Layer 7 of a small transformer language model trained on English Wikipedia (11 layers, counted from 0, width 128).
A neuron's activation on a vector x is SiLU(gate . x) times (in . x), where the dot is the dot product.

Input weights of the MLP neurons that the questions are about. A number n stands for n times 0.0076.
n76 gate: -5 7 26 -37 2 -11 -4 33 -9 -17 -5 15 -15 28 17 -23 -20 -5 -95 -1 19 -17 -6 -1 11 -12 25 -1 -28 18 -5 22 -12 -81 -2 25 -36 -21 7 42 8 -15 1 8 6 -49 3 -58 31 -14 33 20 25 1 -14 33 15 -5 -15 44 42 -16 6 5 -31 -7 0 -8 -6 43 55 1 -32 -14 -12 4 -14 19 12 -3 -7 -17 -2 0 3 31 21 28 10 -4 -24 -37 10 6 6 -19 -40 16 -37 -18 -10 34 -40 0 43 -16 28 10 -43 -41 -18 14 16 -53 2 7 -3 43 1 -12 -7 2 -10 33 19 -9 19 -15
n88 gate: 39 31 -5 27 6 6 4 -43 -21 29 21 21 1 32 -28 37 -27 -28 14 -9 33 5 -20 68 -12 -18 2 2 -14 -24 42 -7 14 43 -49 12 -13 39 22 44 -29 9 16 -10 -42 -22 8 -26 -8 51 23 -39 4 -7 -55 -17 -30 -11 -1 -25 -15 0 2 44 -20 26 13 -40 1 -30 -24 12 -17 -8 1 0 -2 1 7 35 -8 -14 14 30 1 13 1 22 -47 2 44 -52 21 0 -21 2 -7 8 -5 -39 -18 -36 4 -6 0 -34 20 -7 35 18 39 -5 -4 42 -9 4 44 30 15 11 12 26 14 8 -15 -23 -6 -41
n113 gate: 10 49 -11 -6 24 18 36 -4 9 10 44 -4 23 -9 1 19 12 -28 4 11 71 -7 21 -4 -19 50 1 -4 15 -17 -13 27 -13 -34 -58 -6 -31 11 -33 32 54 -6 20 37 8 14 2 3 -6 1 40 -31 -6 -15 -42 -14 1 -14 3 9 23 25 26 -10 16 -28 13 26 2 27 6 -2 -35 -4 3 14 1 -7 -30 -6 2 -57 29 20 -20 22 6 -17 20 15 11 13 11 15 -21 25 47 -1 -13 -22 11 -26 33 -25 1 29 18 -15 -32 -23 -1 -9 1 -23 24 20 -3 -36 -3 7 18 25 -31 -14 -31 -57 15 18
n205 gate: 30 -3 -23 -2 26 10 -37 28 -47 -16 -43 16 24 2 -14 11 1 9 9 -9 -12 3 -1 18 22 33 20 19 -13 14 9 18 -1 40 48 44 7 20 -22 19 46 38 13 14 13 14 17 -19 0 9 -6 6 11 -23 -14 26 -1 -21 20 6 70 10 -19 -13 8 45 3 43 -1 -8 8 -31 -4 -15 11 24 37 15 -19 -8 -32 50 24 17 -43 -43 9 -36 -12 1 20 15 52 4 56 -5 14 -40 -16 -18 17 33 -11 -12 4 31 0 24 -22 16 -4 32 8 -11 -28 -17 13 16 -12 -36 16 -30 9 29 -29 -1 -6 -41
n230 gate: 5 2 -38 -32 -24 24 35 -36 23 10 -13 -13 49 46 6 0 -24 2 -28 -18 -22 17 30 -1 -55 2 51 12 -25 12 -40 -46 -3 1 48 -28 -34 -22 -5 16 -9 7 5 -17 1 -20 8 20 5 -13 3 -12 20 -4 -28 -10 -17 -16 -3 -6 -37 -4 2 -25 -10 -25 6 29 11 10 12 15 23 -20 -6 -31 -18 -38 -47 -5 -1 -2 -12 42 -9 23 -45 -35 -18 13 41 -5 46 25 22 16 49 14 7 29 6 6 -4 -22 -28 1 -4 -31 -2 23 17 0 3 -2 47 -16 -8 -24 74 13 -43 -56 11 44 -30 16 11 17
n274 gate: 6 47 -12 6 17 42 21 1 24 0 -5 26 8 33 -36 10 11 -24 27 -37 -10 12 10 -32 -11 -42 23 -10 15 9 5 51 -3 21 -11 4 7 54 44 -51 -13 -7 -5 15 -7 4 0 12 -57 -24 12 -16 1 -10 -1 26 8 -10 -27 4 -41 23 2 31 4 -3 1 -41 14 -40 -18 16 -25 10 -4 -49 13 -57 -3 11 9 -52 -23 -4 -27 -13 -25 -51 31 -9 16 -7 -14 -2 8 13 62 -46 15 -14 35 -6 1 -31 7 -26 29 5 12 11 18 11 1 29 -10 -35 22 34 -18 23 27 -7 53 11 -5 -1 2 -20
n292 gate: 35 32 18 -19 -8 18 15 17 -5 -6 -34 -3 26 -12 -41 9 16 22 -19 22 2 -1 40 15 -5 -9 50 11 24 -26 -7 15 9 -44 -2 -11 -53 32 16 -14 -38 18 9 23 -10 8 -6 -33 -18 41 49 -33 -12 36 7 4 16 -23 -18 23 7 45 -16 -32 1 22 -21 19 12 -45 5 34 21 -28 18 -14 15 -31 -80 18 -2 -33 35 -7 25 13 0 -12 45 4 -2 30 -36 -3 -13 -22 13 39 -4 -24 -25 7 -20 41 29 -16 -14 -4 -24 -26 -35 22 27 -37 9 -32 15 18 -54 -37 21 -9 4 -27 -24 -1 -4 4
n318 gate: 29 19 -46 -19 -11 -22 13 -30 29 5 -46 22 -29 -31 -25 -6 -28 -15 -4 -3 28 -14 -18 20 0 22 -13 -6 2 32 3 -6 20 12 -2 2 56 -23 -11 10 36 7 -14 19 -8 4 19 40 3 16 -2 -2 67 -15 -73 12 -27 30 -32 -8 10 15 32 -26 25 4 4 33 -21 4 -18 -19 15 29 -11 24 36 -24 64 -8 27 -4 22 5 4 55 15 21 -10 -13 -11 -16 1 -23 -12 -15 -19 24 -19 -34 -42 4 -51 17 -5 -4 7 3 4 -25 -23 -15 -33 -10 63 -8 -24 -23 -24 -20 30 -44 -3 -25 34 3 -16 20
n331 gate: -14 56 -24 -18 8 -29 33 -18 4 4 19 15 -43 13 -16 24 -1 2 -6 10 12 -4 21 2 19 -26 21 -1 14 15 -18 4 32 25 19 17 17 -27 -46 -31 9 10 -12 -48 -8 25 2 -13 60 -20 27 -16 1 -9 -8 12 -25 -47 -16 -1 1 -26 -23 42 24 15 -7 -9 -37 -23 0 52 -4 13 -45 38 14 10 -22 -11 8 31 41 -70 0 19 -9 19 -22 -29 13 29 -17 -39 20 -32 20 14 16 67 1 12 14 -8 -25 17 -20 -1 -12 -9 -9 -8 -3 -10 15 -7 2 34 20 -33 -20 22 7 31 -63 -19 -1 7
n349 gate: 37 12 -2 3 26 3 -8 0 12 15 20 9 1 -27 -6 17 -22 12 22 23 -45 -14 40 -9 11 2 14 35 -81 50 2 31 11 -10 6 8 5 17 -20 -20 2 -55 19 3 37 -1 24 27 58 42 -35 11 -8 24 29 -8 -40 -9 -26 -39 -15 -20 -21 -12 40 -8 -6 42 66 36 16 -15 12 -4 41 52 -27 9 -40 14 18 -16 -52 2 18 -31 30 -14 -9 7 -9 8 -48 -11 14 -21 9 -22 39 16 3 -16 -54 4 25 20 -12 5 -2 -2 -11 -65 0 -50 -43 -3 -24 7 -25 24 8 -15 -3 -11 32 -18 19 -10
n352 gate: -42 21 -28 1 -48 -27 20 29 29 35 11 9 -4 20 -33 -32 -2 -25 23 27 15 16 41 -17 -16 23 -6 -54 -4 -1 -13 43 12 1 17 22 6 44 7 38 31 -10 16 -11 -16 -6 -4 -3 -22 26 -8 16 16 -10 -28 7 -6 -35 -6 48 -5 1 13 -9 27 -25 -13 -16 43 7 32 -29 -1 13 67 -46 -7 -7 6 19 5 -5 48 -48 7 5 21 -26 13 -12 -6 -34 25 20 -29 14 12 -29 15 30 20 -1 24 36 21 5 -34 -24 -20 23 23 17 1 -13 -15 -13 13 -19 9 21 19 -15 12 -4 23 2 33 -21
n373 gate: -1 37 22 -28 -30 15 -42 7 18 7 -7 59 -9 -43 -10 -10 -20 3 38 5 2 -30 9 30 17 -18 -9 -50 -19 -33 18 -1 -50 18 -17 -7 5 -18 -1 7 -27 45 23 52 30 14 -27 -24 -24 -9 11 -1 7 29 36 -15 13 -20 3 -11 -7 -1 45 -26 1 -15 -22 13 5 25 11 5 -36 -31 17 -7 -13 12 -7 14 -2 -75 -1 50 13 -4 -17 -15 39 15 19 19 -13 15 -36 -10 49 -17 27 -20 22 17 11 13 59 -19 -57 -30 -22 18 4 -19 34 -32 -20 5 -29 -5 1 50 39 11 -2 2 57 13 42 29
n398 gate: 13 -31 11 -20 24 7 -27 -1 -46 -7 8 0 -18 18 -35 40 -21 38 26 -24 0 11 13 0 -24 -28 6 35 40 19 6 -19 26 27 0 21 -5 -16 8 28 -19 28 -3 -32 -57 -4 -30 0 -26 30 27 -8 -7 11 5 1 14 32 18 -15 11 -24 35 69 48 37 -2 -41 -15 14 38 -4 -32 1 -6 14 -4 -11 35 -48 26 14 5 -7 -5 -6 -8 6 15 0 1 20 17 -35 8 7 39 -5 -22 -52 -27 8 27 -30 -38 -19 -29 31 -8 11 -44 -1 -14 -50 -5 -17 -13 -23 -17 16 -5 16 1 25 30 -34 -19 20
n76 in: -35 -35 2 9 2 -39 10 -34 -41 -14 7 30 -48 -2 5 -3 -8 -40 -23 4 6 23 -11 33 -28 56 -16 -15 14 0 -19 -32 -14 1 36 -17 6 30 -17 26 19 41 3 8 6 -10 23 -1 -3 33 -34 17 0 11 -48 2 0 -17 -12 -11 1 2 6 -25 -67 -6 -6 -15 7 9 43 36 37 -7 -30 46 82 37 20 -11 18 44 -41 37 -37 -6 -7 40 -10 -25 60 -7 -13 -7 24 -2 6 -9 26 -30 13 22 3 -27 12 -2 36 52 29 -1 -12 5 39 -52 -13 -23 6 9 33 31 6 -22 -27 -13 -51 -18 -8 -21
n88 in: -8 64 23 -16 -35 8 17 7 13 -44 24 7 -1 -17 -11 -4 12 -11 31 -33 -10 14 -11 -34 15 -13 -5 -32 10 71 -16 19 10 -9 72 -28 -10 -35 -17 -36 -7 -20 -23 -44 18 3 27 -33 9 -28 17 3 12 -34 -22 -42 -18 31 16 62 -24 -6 33 24 17 -1 -36 10 0 -12 13 11 9 9 -2 34 -34 -5 0 4 17 -10 25 2 3 11 -5 -26 57 -18 3 18 -27 -11 45 3 8 -45 -20 -13 -36 5 80 -24 -9 1 24 30 -18 27 7 8 -1 23 -59 -30 -15 -23 36 23 -43 -35 18 -12 -10 15 8 57
n113 in: -6 40 29 13 -12 42 13 -3 -24 13 -3 16 29 1 21 14 11 4 -19 -55 48 10 38 -13 -61 3 37 5 27 -33 19 49 -28 -9 7 -41 -41 -20 -55 23 20 0 -13 -39 -27 6 26 12 -9 7 50 -10 15 -53 -2 8 -22 -3 5 6 5 -33 -14 -5 33 -25 2 39 7 -8 -50 69 -11 5 9 16 -31 -37 1 -42 19 -6 -11 -22 -43 -7 9 3 -4 47 27 16 -43 8 24 4 37 -7 3 6 14 -4 23 14 10 1 -15 -5 -16 -48 -12 21 -2 4 0 74 -63 -30 42 10 -23 30 -4 3 31 5 8 5
n205 in: -19 -29 30 -25 2 31 -7 2 -41 -8 -23 -35 -13 -28 -32 2 8 -5 -20 7 -17 39 38 23 43 11 16 14 -24 31 -2 18 -1 16 32 34 37 5 -12 33 4 -7 22 2 15 -10 27 -8 18 7 -23 42 15 20 13 12 -23 5 -20 -1 42 16 0 39 28 37 30 2 -9 -31 -7 -5 -22 20 -12 23 9 19 43 -4 -70 -23 -15 7 -4 30 -1 15 14 36 -22 24 59 24 3 -10 3 -6 -15 -25 -4 -7 -56 -24 22 13 10 22 -50 9 -12 -18 39 -44 -52 -35 -30 -35 -39 -12 9 9 13 4 38 36 -12 -26
n230 in: -28 -43 20 27 -4 3 13 15 -4 -2 48 -27 5 -52 6 20 29 -3 11 -50 -12 28 14 35 39 59 58 -18 -24 78 -7 -4 -18 -7 15 18 -14 -53 -41 8 22 -13 -39 0 69 3 23 -3 59 -17 5 -45 26 7 -8 -28 26 29 -26 12 -13 -32 17 -10 -11 55 -61 -3 14 -22 -21 13 7 30 -59 15 -36 -4 -8 -36 24 -39 0 -5 -14 7 11 0 33 -39 -34 0 -35 30 -16 4 12 -19 -39 8 -40 1 6 -39 -11 4 -8 0 -25 3 -2 -32 3 -68 19 28 8 -7 -1 19 37 6 -15 1 -3 14 -39 9
n274 in: -1 30 -39 40 -64 -31 7 14 -19 1 7 -35 0 18 21 22 -16 5 8 2 31 5 29 47 -36 32 1 -11 25 14 -39 -25 -14 -21 26 6 -26 -27 9 18 -29 -14 -23 -5 -45 -7 7 24 42 16 -10 -4 15 -70 5 37 -26 -10 -11 -22 10 -79 -1 -17 29 -27 53 1 -9 -35 45 -1 10 -20 5 -20 -34 -24 -28 8 1 34 34 6 -24 -23 -3 -30 43 0 -18 20 -32 17 -16 -41 -51 -4 32 -5 20 38 20 -9 36 42 -8 1 46 -2 20 23 23 8 -16 -3 17 -19 23 -8 -19 11 -2 -33 -25 -16 29 -51
n292 in: -48 22 22 -20 39 6 26 12 -23 -13 51 33 3 29 -32 -4 31 29 -45 -5 0 -20 -11 7 -8 -20 -41 -24 -60 45 -58 8 -6 4 31 -2 -56 47 6 12 -54 7 -18 16 -8 5 -7 18 29 -31 15 -50 -21 -7 -21 28 -39 -26 31 5 27 -2 -71 5 -29 -4 -15 44 -15 52 30 -11 30 19 -10 7 42 2 47 31 8 -3 8 1 -11 30 -26 6 22 -45 3 -20 -7 -2 -56 -6 -11 -39 -1 22 -30 11 -10 -21 -5 3 46 -11 -29 18 35 40 -13 30 2 9 -31 11 -43 -31 -36 -11 56 7 37 46 -27 -7
n318 in: 48 -7 -12 -22 -75 48 13 9 35 -7 23 -22 -15 -39 14 2 -30 22 19 0 -8 37 -48 -1 7 -35 -6 -34 -31 3 -2 -35 10 10 3 37 12 -17 37 -29 45 30 -3 18 32 5 -29 10 11 39 -5 39 65 11 -29 -28 -3 -5 -11 6 18 -34 39 29 -29 -42 -29 -34 -42 -11 -16 50 31 -44 -8 34 -57 -2 13 -14 14 6 -20 -10 16 -23 12 -51 64 -3 -18 18 26 4 -36 28 -2 -43 -8 19 -30 -27 -15 -25 -13 -48 -27 -33 3 -14 -13 -19 33 -18 27 47 24 32 4 -3 18 19 25 7 -9 2 27 15
n331 in: -10 2 32 -16 -10 -26 25 17 11 -14 6 -20 35 2 -21 -3 12 4 -48 -19 27 -34 -49 8 -7 -6 5 21 -43 -23 -16 36 -43 -1 33 -51 40 25 -5 2 7 0 63 46 60 -40 23 -42 -3 25 35 0 23 -35 35 -31 39 -26 -31 32 -10 -40 41 -49 -1 52 -27 4 -2 -34 11 -46 -15 15 6 -61 -28 2 -18 8 8 -22 -6 -41 -30 -9 -12 -26 -12 14 8 -31 -1 27 -16 28 13 -4 2 -7 42 -16 -31 -8 -9 -11 1 9 49 47 4 -46 -69 4 6 -3 51 9 20 -12 -6 -14 -3 -17 -8 15 -41 -1
n349 in: 53 -24 -11 -34 45 15 -72 19 -6 -26 5 26 -34 -3 -53 4 -21 36 27 13 -16 39 -32 23 8 10 -17 -39 -43 -6 41 -42 10 50 -39 -18 2 -47 26 12 32 -37 18 44 45 -15 16 -26 26 4 -25 19 -26 8 4 -18 5 -3 -27 -8 -20 34 -2 -31 28 -23 37 35 -8 -17 -24 -3 10 -7 -5 -25 -28 -12 38 -7 -9 -5 -56 87 -13 -23 1 21 4 -48 -14 -11 -43 -22 23 -35 49 43 1 33 4 6 4 -21 55 -9 26 46 -8 -60 -7 38 -56 11 49 31 -20 -12 19 65 -35 24 3 -24 -16 -9 14 -22
n352 in: 25 45 -18 -3 -27 14 6 -27 -8 45 -9 45 23 11 -15 -36 50 -13 61 -22 -12 -2 13 -13 23 49 -70 -7 -3 7 -13 -8 -40 -38 19 -19 13 39 -5 -1 31 20 -27 10 22 13 25 5 -3 14 7 -28 -17 2 -1 -1 10 -23 -8 16 -30 -15 35 -46 -35 29 -15 -26 47 2 53 -31 6 -21 36 15 12 0 1 18 -21 35 -3 -20 66 -14 -37 7 2 29 41 12 42 2 16 5 -9 34 6 6 -14 -18 36 23 47 10 -54 2 -52 3 15 -15 -19 -35 -14 -30 10 -55 7 -16 -7 14 -3 -7 -6 33 67 -41
n373 in: -10 -13 13 -12 -54 -22 -14 58 -28 -15 17 10 -14 -38 0 -43 3 -54 -41 -11 -4 -32 -20 33 14 20 -2 2 -40 -79 4 7 6 -33 -13 -24 44 8 14 -26 -18 -4 45 -39 -5 11 -2 -23 23 9 -6 12 -5 -2 -28 -46 -29 -6 -21 -3 -39 50 23 -17 3 -15 -11 20 4 3 -6 57 -14 -26 13 -45 15 5 11 -3 -10 -30 -23 -16 43 2 6 -4 1 10 -2 -22 13 -55 45 -64 57 -24 -15 -29 -21 -5 -10 2 -42 10 -29 -24 -14 26 25 26 -18 -36 -31 -46 -42 7 -4 -27 2 -39 2 20 -43 40 9 -39
n398 in: -9 -16 27 47 2 36 9 10 23 -61 -1 -2 -10 6 23 39 -24 -25 31 -32 12 16 -25 -20 -31 50 -52 65 -27 -37 36 -17 16 10 -53 16 -27 -15 -9 9 -4 -42 4 -6 -5 -10 0 24 18 16 20 -4 -36 17 -26 -9 -13 35 30 48 21 -22 8 -6 35 -15 -9 -30 -31 10 32 27 14 -32 -18 -10 41 22 5 27 -7 1 -11 -32 -5 28 18 8 -20 -11 20 13 -37 22 -11 -16 -10 -14 50 1 25 -8 5 40 42 40 -2 -5 -53 -20 19 19 -18 4 4 15 -19 -37 19 20 25 -5 52 -24 -21 -46 22 34

Each question shows a token from some text and the vector x that enters the MLP there. A number n stands for n times 0.14.

"3": -5 -10 3 7 41 -38 44 -31 -7 -3 22 18 -23 12 -16 11 14 18 9 -4 4 4 10 22 -22 -21 -7 1 22 -10 -11 -12 -15 4 -25 14 15 4 13 -1 -4 17 -34 -9 33 -12 -3 8 9 -4 1 -7 -39 -16 11 29 -1 -14 39 10 28 -24 21 3 5 5 -21 -15 1 37 -38 2 11 -14 -3 -47 -29 -32 0 6 10 39 -24 -1 31 2 -33 13 29 -12 -6 17 -22 18 4 34 15 24 0 -2 6 2 -1 -10 -12 10 15 -36 -21 13 3 -9 11 -8 -35 3 -30 -19 10 -28 6 3 12 -32 -10 4 -37 -18
Which of these neurons fires most? n398

"c": -3 -29 -33 -13 -7 -32 28 -2 13 -8 20 -8 9 24 27 -4 36 -22 6 -29 4 1 -16 2 -5 -22 1 15 9 -17 -10 -18 -17 3 -32 2 26 11 22 18 -10 7 -28 10 14 -16 -14 -6 4 -10 17 10 -40 -14 6 3 8 26 -14 -8 2 -4 11 -24 -27 6 -22 -5 -15 26 -1 0 -28 -7 -7 2 -14 21 -1 14 0 33 -24 -17 -17 -17 2 6 -5 25 -14 -21 -27 27 -23 -11 -16 20 -16 1 -5 23 -26 -2 -28 1 17 -11 2 -16 -2 -19 5 -8 -14 14 -39 10 -5 -34 -15 -16 -23 -37 -18 -17 -6 0
The most active neuron and its activation: n76, at about 29

" the": -16 -17 27 8 8 -37 37 -6 4 28 14 13 -4 41 -4 -1 8 17 -3 10 -7 -1 9 26 -4 -29 -11 4 -19 -19 -4 -7 -15 10 11 -13 14 -3 20 32 6 25 1 -13 39 -9 11 -2 -11 -16 -30 42 -40 7 0 -1 3 2 8 16 8 -14 -11 0 18 -2 -5 7 -31 -8 -26 -24 -1 46 -1 8 -25 -11 -33 13 5 12 14 4 -6 12 -2 -5 -12 -1 -9 9 -18 -5 18 11 19 -31 13 -16 -8 1 6 -15 1 -3 -8 2 8 -3 -5 -20 28 25 -23 18 -21 5 -8 4 -22 34 10 -10 -31 -7 3 7
Which of these neurons fires most? n331

"\n": 3 -27 -5 13 6 -38 6 4 9 21 0 -8 -10 -5 26 11 7 0 26 27 12 5 5 12 -7 -22 -18 1 5 -21 25 -16 -13 -20 -10 10 6 5 13 43 -4 27 -11 -11 30 -14 34 13 -17 -25 -19 19 -7 11 5 -6 19 -8 -29 9 -12 -19 12 13 -3 2 13 1 -18 13 -40 9 -23 -6 -14 11 -24 2 -12 31 44 -5 -8 12 -5 -14 -14 16 35 9 -21 41 -7 -5 2 22 -10 -5 27 -25 -7 -33 40 16 -16 14 -8 21 9 9 6 12 11 11 -23 18 -35 -18 -15 -15 -5 -5 15 -18 -28 9 22 8
Which of these neurons fires most? n113

"ass": -5 -51 -1 20 -14 -21 0 -15 10 -5 -16 0 -31 24 -46 1 0 -7 0 0 18 -14 -9 10 4 -25 -14 7 4 -11 25 -11 -13 2 -2 5 -3 34 24 -9 -29 25 -22 23 1 -18 1 23 9 -15 -13 -19 -16 -16 11 4 15 39 -6 23 11 3 13 -9 1 -6 -8 5 -27 5 -16 -12 2 -24 34 41 5 -20 -13 7 38 33 -27 -10 -19 1 12 -13 4 -3 5 -3 14 20 -13 -9 -7 -31 -11 7 -6 -18 -7 -2 -10 -1 -8 21 8 6 -26 3 16 0 -5 16 -17 -15 -2 -21 -5 -16 5 -6 -18 11 -16 11
The most active neuron and its activation: n318, at about 19

"P": -2 -9 9 -4 13 27 34 -14 -3 29 -34 -3 -5 -11 10 2 -6 10 9 19 -1 -4 3 24 -4 26 -20 13 5 -5 9 23 -10 4 -26 -10 2 10 15 4 -13 10 -16 17 57 -17 5 3 16 -28 -7 1 -23 -2 9 8 28 21 36 28 0 -26 12 7 -9 9 7 9 -41 -1 -24 29 -3 -18 -15 1 22 -16 11 11 2 11 8 5 8 8 27 12 -5 -7 -9 -10 -3 21 15 16 -7 -2 0 -7 -15 -8 -31 -7 -29 4 -6 18 10 -14 -5 -48 31 4 -35 2 -23 -18 -12 6 -10 -8 29 -34 -10 12 -4 -13
The two highest activations, in order: n318, n373

"1": -5 3 -9 8 10 -13 28 -3 -12 2 13 2 -25 16 -20 3 25 -11 -19 13 23 1 8 10 22 -2 -21 -7 4 -39 18 -11 -7 -5 -34 -28 2 7 -7 14 -23 8 -26 -28 31 -3 6 -29 -13 10 -24 -5 -28 10 6 -3 13 22 -2 0 -5 -22 -7 8 -1 -3 29 1 -6 31 2 23 6 14 -8 -3 -9 14 -29 5 29 18 6 30 5 -1 -25 15 -9 16 -14 -3 4 -1 -8 13 -21 3 18 9 -9 -6 -5 -24 -18 12 -11 -6 -12 -39 15 -14 -1 -6 -10 9 -18 -7 -12 -6 -34 0 28 2 -11 -2 -16 11
Which of these neurons fires most? n113

" A": -23 39 -17 11 12 -6 21 -2 -16 13 -24 6 -12 27 33 -7 18 -32 -7 5 6 -15 9 29 -28 -25 22 -18 38 7 14 -35 1 8 -4 -17 -13 0 7 -8 -7 8 -24 15 42 -13 0 -45 4 -37 -14 39 -9 2 -9 9 8 23 23 7 19 10 -25 3 49 -23 27 10 -12 4 -23 -14 15 -5 13 12 -32 16 -31 20 2 11 -5 -17 3 18 -3 15 -9 9 -16 -1 -22 -2 -28 13 -16 0 -30 -11 -26 -24 29 -13 -33 -2 -24 6 12 -13 -28 2 33 7 -4 19 1 -30 -16 -25 -24 35 34 -13 -6 14 1 -4
Which of these neurons fires most? n113

".": 13 -38 -4 -19 20 -46 28 7 3 10 14 6 -14 20 -5 9 15 -4 -11 7 -2 -30 14 -23 -1 -18 -9 10 16 6 33 3 -11 9 -17 -3 -7 -12 32 27 -39 -7 -30 5 22 -5 24 -8 18 -20 3 6 -29 -3 16 32 15 13 23 14 17 3 25 17 11 -2 -11 -8 -14 10 8 7 -6 2 -13 -13 2 -15 4 43 17 22 -10 -7 19 11 0 9 29 5 7 0 -8 27 0 10 -11 4 -9 -35 -17 -11 16 -19 -21 -11 23 -31 19 -6 27 -16 11 36 -15 8 -6 -12 -21 1 -9 -17 23 -1 -10 34 -5 -31
The most active neuron and its activation: n88, at about 11

"F": -2 -13 -20 11 -6 11 24 -1 -2 14 7 13 -7 11 24 4 12 -40 27 -2 9 2 -6 30 -7 -11 -14 -21 -6 -21 1 -20 -4 -2 -25 -9 -7 13 7 10 0 15 -32 16 52 -4 6 -14 12 -20 -40 -2 -33 -12 -25 8 1 21 -4 -1 -3 10 -25 8 17 -12 6 -6 0 33 -12 -17 -5 -1 -14 32 -18 17 7 -8 38 10 -12 2 11 -24 -28 19 -2 19 6 12 -7 -5 14 13 -7 -5 -10 -14 -2 5 31 -18 -15 -18 -17 7 -13 -30 -8 -7 6 -1 -33 14 -24 14 -36 -34 -24 14 10 -40 13 16 7 37
The most active neuron and its activation: n113, at about 6.8

" ": -10 -11 -8 7 13 0 29 13 9 22 -10 4 14 -12 -9 16 16 24 -10 -2 15 -13 18 14 4 7 -3 -15 2 -4 11 -6 -26 21 -7 -9 10 -12 19 3 -12 2 -16 -4 15 -7 9 11 13 -11 -18 -2 -22 14 -14 26 15 10 -11 20 -28 -32 15 -6 23 -10 -3 -3 -10 3 -20 12 3 -2 -3 10 -10 -22 -12 -1 31 22 9 10 -12 -39 3 13 2 20 -20 18 4 -3 6 31 -27 -6 3 13 -3 -3 7 14 -11 -12 1 7 2 -8 -12 -10 -7 40 15 -12 -21 5 8 -1 -17 5 5 13 -25 -19 -15 -1
The two highest activations, in order: n230, n331

")": -1 -19 -17 -9 1 -21 12 19 -13 6 -4 -1 -11 -10 -5 4 -8 23 9 -10 0 8 -8 16 -11 -1 -33 21 6 -9 0 -12 -37 12 -27 -16 23 -7 -2 6 -24 -3 -20 0 46 -1 -1 23 -16 -6 2 -4 -38 -21 13 14 25 2 -28 -6 -8 -30 1 -3 12 21 3 15 -12 21 -30 -2 -10 13 3 -9 3 -17 -23 11 -15 -5 -11 -26 41 -6 6 8 -3 -21 -17 0 15 3 -16 29 -10 -12 5 -16 8 -14 11 7 2 21 0 2 11 -21 -42 6 18 44 2 -4 -13 -4 3 -10 -12 -3 -8 -41 -35 36 19 -37
Which three neurons fire most, strongest first? n318, n88, n292

"ase": -22 -7 -10 -3 -27 -15 21 -4 3 35 12 -12 -8 -21 -11 -4 -14 2 -17 6 -2 -1 8 -9 -1 -24 -12 18 5 0 7 4 0 4 -22 -12 -4 36 10 21 -28 -12 -24 27 33 -26 11 3 -12 -19 -23 27 -39 -15 12 28 55 35 -4 26 16 12 11 -16 -1 -1 10 -12 -40 24 15 -24 -9 -12 9 -15 -12 -24 -8 6 8 17 -13 2 -5 -1 17 13 9 1 -11 -7 6 -1 9 -17 24 -29 -8 -9 -4 -22 -9 13 -23 -1 -9 -10 7 -1 -18 -18 6 13 -10 10 -12 -18 17 -24 -6 -3 21 -36 -29 23 -14 2
The most active neuron and its activation: n113, at about 1.6

"h": -10 -55 -19 10 16 8 14 -9 -2 -11 2 13 -12 17 -2 -3 32 -6 27 -17 -16 14 -2 21 11 1 -22 -26 19 6 1 15 -27 8 -22 30 5 34 2 -8 -9 14 -6 -12 11 -12 1 1 12 -6 5 6 -9 -25 0 22 -8 27 16 4 -21 8 17 -18 -14 7 -12 11 -30 7 -32 -13 -2 -40 -28 14 -13 -5 1 14 15 12 -34 1 -3 14 -15 8 26 -1 -19 -20 -18 40 39 13 -20 6 14 -5 1 11 -9 -19 5 -1 -20 13 -11 -17 -37 -7 -7 27 -21 -15 -22 -3 -6 -31 -21 2 -4 -25 -15 -3 10 -14
Which of these neurons fires most? n205

" a": -22 -7 -14 4 -13 -2 38 5 21 19 1 16 -10 53 -21 -19 40 8 -24 25 -20 -11 12 35 -29 -15 2 -21 19 -17 10 -13 -13 16 -4 -15 -4 8 -6 10 -21 16 -6 -5 10 -20 -3 15 -2 -11 -7 36 -29 -13 13 18 -2 12 20 34 20 15 23 -12 23 3 17 4 -21 10 -20 -15 9 -5 10 9 -40 -20 -34 12 0 -26 -22 -16 -1 -6 -1 -14 -10 22 -12 -6 -5 -7 -6 19 4 -15 -33 -11 -8 -7 12 -3 0 -9 -3 -8 -9 -1 -16 15 21 22 -14 22 4 -17 6 -39 -22 26 13 -24 -32 5 5 38
The two highest activations, in order: n113, n292

" T": -10 -23 -11 -3 12 -9 9 5 1 -3 4 7 27 2 46 -9 27 -35 -9 23 1 15 -16 20 3 -13 -3 4 2 -16 -3 -16 -20 18 -27 8 -17 18 32 21 15 18 -59 -17 57 -5 19 -30 9 -53 0 12 -19 12 -7 0 22 25 45 -10 6 9 -21 -4 33 -2 -14 -34 -39 7 -40 -9 13 -8 -12 7 -20 -10 -2 11 42 21 -21 -18 14 -14 5 8 -32 -6 23 3 -18 -14 -26 15 0 -2 -17 -18 -4 14 8 1 -6 1 -14 2 -2 -40 -14 -29 6 -15 -17 -15 -11 2 -41 -13 -9 6 27 -20 -3 3 10 -17
The two highest activations, in order: n331, n88

"ear": 4 -35 -8 35 4 -41 17 6 -4 13 25 8 -17 12 -9 -25 -13 -5 -11 -4 -12 4 0 -1 1 -17 -20 0 23 -19 31 -14 -35 -6 -13 -16 -23 22 1 6 -12 -4 -35 12 33 0 -3 38 7 -30 -12 5 -45 -39 20 20 0 29 8 -8 -18 20 -1 -4 -6 -18 10 -11 -27 15 6 21 -2 -22 -8 -4 -22 -21 -7 9 8 21 -3 0 -5 7 1 3 14 -8 -14 -20 -9 28 9 -10 20 -30 -13 -11 -6 7 -32 28 -16 0 7 -5 10 14 2 -10 12 2 -18 27 -10 -25 12 -15 -13 -4 24 -8 -18 0 0 -6
Which of these neurons fires most? n274

"ed": 0 -13 -15 5 1 -33 39 -9 14 22 21 -17 12 17 10 -16 -8 -11 -14 5 -19 2 -26 -9 17 15 -16 -9 30 -5 36 -9 -27 21 -12 -6 -12 -2 12 -16 -17 6 -40 26 20 -27 -11 -9 -6 -12 17 20 -50 -25 6 10 3 8 10 17 8 22 -5 -12 17 -6 -32 22 -47 18 -17 6 -11 -22 5 -3 -15 -3 -4 -6 10 38 -10 -18 18 5 9 -6 16 10 3 -4 -29 18 6 -7 -10 -27 -7 7 9 -20 -32 -6 -3 4 -17 -27 5 -13 16 -4 22 14 -24 1 -26 -32 -5 -9 -24 20 25 -3 -7 14 -5 -16
The most active neuron and its activation: n76, at about 0.95